Layer 6 of a small transformer language model trained on English Wikipedia (16 layers, counted from 0, width 128).
A neuron adds its activation times its output weights to the MLP's output. To switch it off is to set its activation to zero at one token and run the rest of the model.

Output weights of the MLP neurons that the questions are about. A number n stands for n times 0.0034.
n112: -8 44 36 17 -1 -19 -63 10 -60 -15 -35 33 -20 -12 -40 27 46 -16 -10 9 8 -20 -13 13 4 -35 32 -30 12 8 6 19 -13 -3 -33 18 -13 -32 -12 -20 -22 4 3 -22 7 -9 -67 -60 -8 -3 25 26 1 21 3 -41 -29 23 3 -4 -2 33 19 -25 43 18 -20 18 -52 2 3 -40 5 11 -22 90 7 -27 43 -27 27 70 32 27 -6 -35 38 -12 86 -8 12 -28 31 -48 60 -15 8 4 42 24 9 -1 -10 -25 6 26 -35 40 -27 13 -22 -38 -17 27 19 -15 13 -4 26 -28 37 14 -33 -17 22 -76 -14 39
n167: 20 59 14 -2 -14 4 -7 14 -19 -5 23 20 -44 -6 -76 -2 -26 -7 -22 27 -16 -47 20 33 -67 28 1 35 31 -12 25 4 2 2 5 -13 -4 -18 8 16 -32 42 -6 -5 20 -3 -2 -33 8 -25 24 -6 -30 22 1 28 1 40 -10 57 1 -27 13 5 8 -42 -13 -4 -9 3 -11 61 32 45 8 -10 -19 -6 -15 -7 38 -6 27 6 17 1 -31 -6 16 3 28 36 -20 -3 2 -25 -6 -1 11 -7 -28 14 6 16 5 7 -18 17 -14 28 -19 15 -17 29 -52 -16 -53 19 -18 -12 15 -55 6 -17 6 -34 -11 28
n177: -19 -20 46 11 -13 -61 -33 56 33 -20 16 -18 2 18 -62 -16 -17 11 -50 -31 28 -11 -5 -15 51 48 1 -11 22 -49 -26 -12 14 -6 -1 8 -5 -5 35 38 52 -18 1 5 -42 5 29 29 18 -35 35 74 20 21 -39 -15 -5 7 8 -15 -7 -54 24 17 -30 15 28 51 -6 -2 -12 -5 8 6 40 42 23 -43 -1 26 -10 7 42 9 3 8 -20 25 -13 -26 -52 -29 -28 -15 -17 12 -17 -31 -13 -2 10 -11 -9 27 -13 -27 21 26 -21 -6 2 -2 47 15 -39 22 29 -15 -19 10 -3 24 -14 -12 -9 -5 -11 18
n182: 32 5 6 -11 -49 50 16 -14 -23 -26 35 14 -13 -9 30 -20 0 17 4 -1 1 7 -41 -19 -4 32 5 8 -13 36 18 -18 1 -14 10 5 28 16 16 31 19 19 28 -1 -20 -12 70 -3 -28 24 7 -5 -20 9 -18 36 -6 -2 -39 18 6 0 -5 -34 16 6 -8 -23 -45 20 15 -13 -10 -8 47 -53 -25 4 34 -19 -20 10 -13 12 -38 -35 -22 33 21 20 23 2 39 -3 -16 0 -3 -21 -11 -37 -27 1 6 -4 -89 19 -34 49 -14 29 15 1 -10 15 -58 11 0 -8 -8 1 2 -1 29 29 -7 0 17 -9
n221: -55 -23 -4 35 0 -33 -12 -30 -12 4 -29 -8 -5 -1 28 11 -19 12 21 1 -8 13 10 0 -40 26 -10 13 40 -13 -6 3 -19 10 -38 25 26 -16 39 -23 21 38 -27 7 6 22 42 37 16 9 -56 8 32 -8 -24 27 13 -11 -8 8 1 8 16 9 -8 30 -4 -17 -15 24 -9 -31 -15 12 -1 36 -7 -12 -22 5 18 -4 8 35 44 24 -34 -15 55 -27 19 17 -27 -8 9 -12 -45 -19 -18 -15 -9 -13 -13 3 30 12 -28 -21 32 -13 -35 4 18 55 1 -39 2 4 1 10 -19 22 36 -33 27 0 19 3
n293: -21 -8 -8 22 11 -30 -4 6 -8 -31 -25 14 -39 -11 3 8 15 14 9 -24 -11 -16 19 5 5 -10 2 -5 -11 -6 41 24 -39 28 26 6 -27 23 -4 23 -1 -17 -52 -9 55 -6 59 -34 0 -25 31 60 -11 -14 -19 43 1 -5 38 0 17 -28 -8 -11 -33 48 13 -6 38 5 -2 22 10 -20 -81 35 -7 -22 -44 -27 29 23 -6 -2 -37 -2 -7 -10 -43 46 43 -13 -43 46 -17 26 -90 13 8 1 -77 38 -10 3 21 7 5 -2 -18 -14 42 33 -25 14 5 1 -31 -4 -3 5 2 31 2 -20 -1 25 -11 20
n330: -3 3 31 -4 10 -41 13 -1 19 16 34 50 -23 29 -19 -41 -32 1 4 10 -2 22 -13 15 37 27 -24 38 28 13 -3 -28 13 -40 -40 11 39 3 13 0 -7 0 -32 -8 1 -1 -31 28 -16 13 41 -25 -50 -24 15 0 -17 24 5 -6 1 -6 -12 -17 -22 -36 -71 22 -33 -18 -1 25 -2 -20 -32 8 44 49 7 -29 -21 -20 6 -24 5 -13 -10 10 58 17 -14 14 -44 6 -6 8 0 -32 -11 -12 6 3 3 17 3 24 19 -9 -26 16 4 1 -10 -35 22 13 28 -46 35 21 18 3 8 17 -42 29 -11 -19
n340: 12 17 13 -71 13 31 -44 -7 34 22 3 13 1 -5 17 48 41 5 -13 20 -2 8 -7 42 20 -8 27 13 42 25 28 18 -9 -25 -10 -35 -13 29 53 -1 16 -17 -9 13 -43 21 -7 3 1 -7 -64 2 3 -18 6 -12 25 -28 10 25 -26 32 -11 8 30 7 -57 19 -7 20 -19 -38 -22 13 -8 1 -54 4 -15 -9 -14 -33 -37 29 -9 16 38 6 23 -9 43 -27 12 -6 -50 42 13 -36 -14 16 11 3 27 -16 36 -18 -44 6 -2 6 -27 -3 63 -3 11 -6 -67 -6 8 17 -14 -28 -43 1 -17 39 -38 -20
n438: -38 -26 30 -24 -10 14 -12 14 7 24 7 -16 2 -18 -2 -23 -4 11 56 -3 13 -13 1 -6 8 14 3 25 -4 15 -48 13 -21 14 12 12 29 -1 -33 -49 12 -8 16 -45 4 1 -2 25 30 3 0 -6 -35 35 21 -38 11 -4 -6 40 53 -10 -56 -2 -19 1 12 26 -28 -22 -6 10 0 41 -6 15 18 34 -7 -12 -22 -11 4 26 6 -53 -13 29 3 16 -45 30 -33 15 -12 25 3 -23 -19 -27 54 19 41 26 -15 32 -28 10 4 -17 -6 -2 -30 12 7 -37 17 -3 -10 -6 -22 -19 14 3 16 0 1 26
n479: -33 -16 -6 22 -27 93 12 -29 -7 27 6 14 38 18 -28 7 0 52 0 -18 24 -4 -12 6 4 60 -7 -8 -6 8 8 -4 -10 7 -15 3 -4 0 -21 46 -4 32 10 -7 -19 -22 31 -12 13 -23 36 -5 -47 -18 -3 -10 11 -3 -2 3 -27 -15 -20 10 15 27 -9 0 -18 -7 18 -23 28 35 20 -13 39 6 -13 -46 18 -20 2 -16 -25 -1 -12 -12 1 -1 -43 -23 -22 25 -2 -43 -4 15 1 -28 12 1 -13 -9 -32 48 10 -15 -3 -4 -18 1 23 3 23 23 -39 27 -6 11 -16 18 53 3 -46 -46 52 -28
n509: -11 -10 13 25 14 -28 8 -22 12 13 16 26 -26 11 48 36 11 -11 22 14 -21 -39 13 18 16 0 34 -37 9 -5 1 30 -15 -3 -7 31 -1 44 14 74 10 45 20 62 8 -27 27 -2 -6 4 35 -23 30 -13 -7 28 -19 -9 -47 48 5 -20 -33 -23 24 1 -1 -34 34 -43 -25 20 -3 -12 -35 -44 -2 2 -33 23 -29 -8 11 -8 9 56 -12 4 7 -21 -10 -2 -33 8 -12 -47 -43 -13 27 -31 -23 -30 -13 -30 7 10 -54 -16 6 23 -26 14 16 -10 -13 -24 -11 -23 7 21 -16 -25 57 3 13 6 43 -25

Each question names a token from some text and the token that comes next. It shows the activations a of the neurons there, in the order above. A number n stands for n times 0.035.

Then comes g, the gradient of the next token's log-probability with respect to the MLP's output, scaled to length 1. A neuron's effect is roughly proportional to its activation times (output weights . g). A number n stands for n times 0.0036.

"ian", then " "
a: 0 0 21 0 0 0 0 0 0 0 13
g: -31 2 34 2 -40 -58 -6 15 18 28 10 14 -29 35 -1 32 -24 26 -20 23 29 -5 1 -40 -20 22 -14 -14 -25 37 -5 -33 -24 27 37 -13 7 13 34 26 7 12 16 -6 -13 2 2 2 25 22 1 28 33 7 7 20 14 -8 1 42 16 -35 -21 -4 -7 -23 30 14 49 -30 -23 7 -7 -13 -25 -7 -29 5 -3 36 -56 -51 -7 0 -59 -41 13 12 53 -6 -6 0 10 0 0 11 28 -2 -44 33 31 15 -29 4 -22 -30 -31 -45 14 -12 22 44 -45 -9 -39 32 -25 -10 14 1 2 -15 19 29 10 -13 -8 -5
Which neuron, switched off, lowers the next token's probability most? n177

"Q", then "ū"
a: 0 0 0 0 0 0 0 0 16 51 0
g: 7 -28 27 34 -3 -22 12 12 -20 0 63 -5 -40 17 -23 -13 -12 -4 6 -19 -29 13 13 13 -34 -43 31 23 12 -17 -27 -27 -8 -11 4 61 -28 -3 9 12 2 5 -15 30 55 0 2 -20 -19 -56 23 13 2 34 12 31 24 -36 -19 -21 22 -37 21 -19 -7 -14 -7 -2 17 20 -35 -10 -7 20 17 18 14 -6 -45 -4 -12 -11 15 -3 48 20 -7 -43 66 -19 7 32 19 19 18 13 -43 -11 18 -11 1 -24 34 24 -12 0 -18 42 -31 -10 -3 -35 43 24 -41 5 -29 14 24 -46 -17 -6 -16 35 -17 -17 -1 11
Which neuron, switched off, raises the next token's probability most? n479

" Bi", then "ography"
a: 0 0 6 0 0 0 0 0 49 3 0
g: -3 -15 5 -9 -15 -14 14 27 25 -32 -29 15 21 7 31 -55 26 -48 -3 -5 9 22 -6 9 -40 -9 -10 28 -11 21 4 -12 4 -18 10 -34 -12 -10 -8 -42 -41 60 -35 -14 -16 -16 -15 -8 2 -16 4 0 34 -31 13 30 11 -1 6 -7 57 21 -1 -35 53 2 20 0 12 24 14 -1 17 54 -6 -5 22 -32 -7 -15 9 -9 10 51 -19 -61 11 -2 41 -16 19 18 -23 34 31 4 7 -39 -20 8 22 -12 -23 -18 31 -15 -2 -82 -2 -7 40 -41 10 24 -25 1 20 23 -33 -9 24 29 -11 -3 -12 1 17 9
Which neuron, switched off, lowers the next token's probability most? n438

"ed", then " and"
a: 0 0 0 0 15 7 0 20 0 0 0
g: -16 -27 -1 -31 2 5 -1 29 9 3 33 -11 29 -16 22 -18 39 26 33 -8 -17 -10 -60 37 25 1 37 18 27 40 2 2 -1 -26 -4 -33 20 51 23 36 -8 -19 -8 -29 42 33 0 -36 17 -16 -11 -17 4 -6 -9 -15 -10 -33 -22 -16 -13 -61 19 -43 -16 3 8 16 55 33 -29 7 24 -10 -18 39 -36 -50 -18 38 5 -30 -11 -17 -27 -38 13 -45 12 28 9 -11 15 23 -3 -37 9 27 19 20 -4 -16 -39 29 -10 5 35 -17 -18 26 -26 35 -7 4 14 10 4 -28 14 18 -7 -21 15 -5 0 20 -1 -45
Which neuron, switched off, lowers the next token's probability most? n340

" ", then "["
a: 0 0 0 45 0 0 0 0 0 13 0
g: -3 38 -37 -22 34 22 -11 17 -21 32 -45 20 -14 19 -25 -33 -1 10 -17 -5 -10 -20 -3 1 9 14 87 26 -45 -28 11 -4 3 3 -24 1 -30 -40 -28 -18 8 9 -17 -25 27 -5 -6 17 6 -26 -12 -5 15 42 -17 16 -7 -20 67 -9 -28 24 20 -10 -13 39 16 -28 9 -14 14 0 -46 13 9 23 -7 -20 -7 -23 -21 -52 -38 39 31 39 -16 22 -4 -4 6 -11 -36 63 -38 -21 26 -16 -9 12 -16 -2 -25 6 -1 -20 24 -1 -5 0 2 38 1 -1 1 28 42 27 42 13 -11 15 -25 15 -4 25 2 -36
Which neuron, switched off, raises the next token's probability most? n182

" P", then "an"
a: 0 0 0 4 0 0 0 0 0 19 0
g: -33 5 12 -1 27 -4 18 -29 -5 -4 10 14 -8 7 -29 8 -8 26 -36 2 18 19 -22 8 -19 3 23 -35 19 9 -17 30 19 27 43 -41 -46 -3 17 54 -44 -58 -11 23 16 9 10 14 -11 -25 -66 -19 -4 34 -1 6 65 21 -4 23 -12 33 -35 15 12 -10 -25 18 21 -21 42 -66 13 13 6 -5 17 -27 -49 20 -2 -45 -21 4 26 -5 5 27 40 -40 -7 -18 -13 7 -16 -7 2 12 3 -11 -5 0 -19 -5 -23 -3 13 -30 11 -19 57 3 18 -7 -44 -18 -16 26 -19 35 -8 29 6 9 41 11 -3 3
Which neuron, switched off, lowers the next token's probability most? n479

"k", then "y"
a: 0 0 95 0 8 0 0 0 0 0 79
g: 14 -2 -31 -9 21 -1 -4 -16 -20 28 -41 -13 -6 38 25 32 -35 -25 12 18 2 9 -61 9 -7 -5 -29 88 22 14 -11 50 -27 -32 33 -12 2 -5 -11 38 12 6 -33 -51 18 55 18 1 11 2 12 18 -7 31 -5 -21 -28 -29 3 -29 -10 -3 -46 -3 34 -43 18 -9 38 -32 2 -47 21 -8 -11 8 8 -32 0 6 -36 42 27 -10 -27 31 -6 27 5 -18 -27 -10 -48 -3 -9 11 18 12 35 9 -6 13 19 -16 8 21 0 -10 -2 -24 50 19 -10 -16 -10 -19 -9 -10 18 22 18 -40 -13 4 33 -4 6 8
Which neuron, switched off, raises the next token's probability most? n177

",", then " Ma"
a: 0 0 0 5 8 32 0 0 0 0 2
g: 13 -2 2 30 -31 20 -32 8 21 18 -2 -17 -33 5 64 -5 11 21 19 -8 60 -33 -25 -10 18 8 -54 63 -29 27 -27 0 6 0 15 8 -50 -21 -7 -32 -16 -6 27 7 -28 12 5 10 -30 -2 44 -41 2 3 -12 27 -14 21 22 22 -39 0 -14 -6 15 -78 -15 0 6 -11 -3 -23 -24 9 -44 -31 -3 16 -11 15 -1 8 24 63 -15 8 -22 34 -11 20 -11 -14 0 0 -11 3 -2 -2 5 2 8 30 7 -12 15 12 -11 17 28 17 -27 -33 0 17 -35 5 -18 27 30 -14 -16 36 31 49 -53 11 -1 -29
Which neuron, switched off, raises the next token's probability most? n293

"ian", then " in"
a: 0 0 63 0 0 0 0 0 0 0 5
g: 23 -7 29 16 -4 -14 -14 5 49 -48 40 -43 6 9 -4 -28 -18 7 -27 -54 10 28 -4 19 -9 18 -14 19 -21 6 -4 24 49 -24 -3 3 8 -5 7 42 17 -18 -30 10 13 -7 13 44 26 -43 -4 48 -2 54 -32 0 -8 -7 27 11 1 -26 -39 -21 -8 7 31 -31 4 1 -34 35 -3 5 19 -16 -1 -25 31 -60 15 8 24 -28 -14 -10 -21 0 -27 -48 8 3 16 -32 -20 -4 -18 29 4 -29 -8 -2 -19 11 1 10 -25 5 -46 51 14 64 1 -41 -6 27 -5 7 0 51 2 -7 -6 40 -6 -21 -12 11
Which neuron, switched off, lowers the next token's probability most? n177

"ed", then " sp"
a: 0 0 0 0 14 0 0 0 0 0 0
g: -21 11 53 -6 1 -10 21 16 14 22 -23 21 8 -2 26 16 -5 49 -21 47 27 -18 4 -66 -21 7 -49 -15 29 24 10 -2 -13 -11 30 9 -1 -10 -44 -40 -34 28 8 33 -23 -12 17 17 -29 -29 -3 -9 -3 -14 25 34 6 -43 7 3 -24 22 -8 65 -6 17 33 -10 40 -28 6 -3 -21 -48 -8 -11 16 32 15 30 -17 -36 -7 45 -7 11 1 -3 33 -4 -8 38 -29 8 -18 36 -23 -27 -44 -27 -17 -28 23 -9 -1 -8 -20 -14 36 -25 -13 2 -36 16 -32 23 5 -3 -23 1 -3 6 35 13 -23 41 -29 4
Which neuron, switched off, lowers the next token's probability most? n221

"03", then "27"
a: 0 0 0 0 0 0 0 0 17 0 0
g: 2 26 53 24 3 -6 -13 -23 20 19 -23 -84 -1 1 59 23 -27 -29 6 23 21 -9 -2 35 -33 -11 4 -1 19 -35 14 14 25 8 27 -26 -29 33 3 -9 14 16 -29 16 -2 21 -31 23 17 -37 21 -38 -10 8 40 -7 -12 53 49 -7 -10 -28 -42 -3 6 -16 19 -57 9 -80 -22 6 -24 -2 -6 14 7 35 19 15 36 8 -1 -13 27 -2 -39 -12 26 -14 11 -25 -5 7 2 -10 -3 11 17 15 25 6 2 38 8 -39 -5 13 -15 -19 1 -12 4 11 -15 -26 1 -22 -16 -33 15 -18 3 -9 40 28 -36 -12
Which neuron, switched off, lowers the next token's probability most? n438

" career", then "=="
a: 79 0 0 0 0 10 0 0 0 0 0
g: -8 20 9 24 -7 1 38 -6 7 15 -26 -23 22 1 6 8 10 -23 -18 37 18 27 -7 -9 -35 -14 0 9 13 -14 -25 15 -17 46 -28 -11 -79 -34 -51 35 -3 23 8 34 -8 -22 -33 -36 44 24 -3 -3 20 -6 22 30 -19 66 -11 -32 -20 -11 23 -36 -39 3 31 13 -7 3 27 17 -7 -5 -46 22 23 -4 8 -27 -6 3 20 55 -6 20 26 -49 12 -7 15 17 2 57 27 -13 8 21 -21 14 25 2 -6 11 19 -42 18 -25 9 -18 -32 -15 30 -11 -4 -27 -43 -6 12 17 7 -19 -34 -28 -36 -12 17 9
Which neuron, switched off, lowers the next token's probability most? n112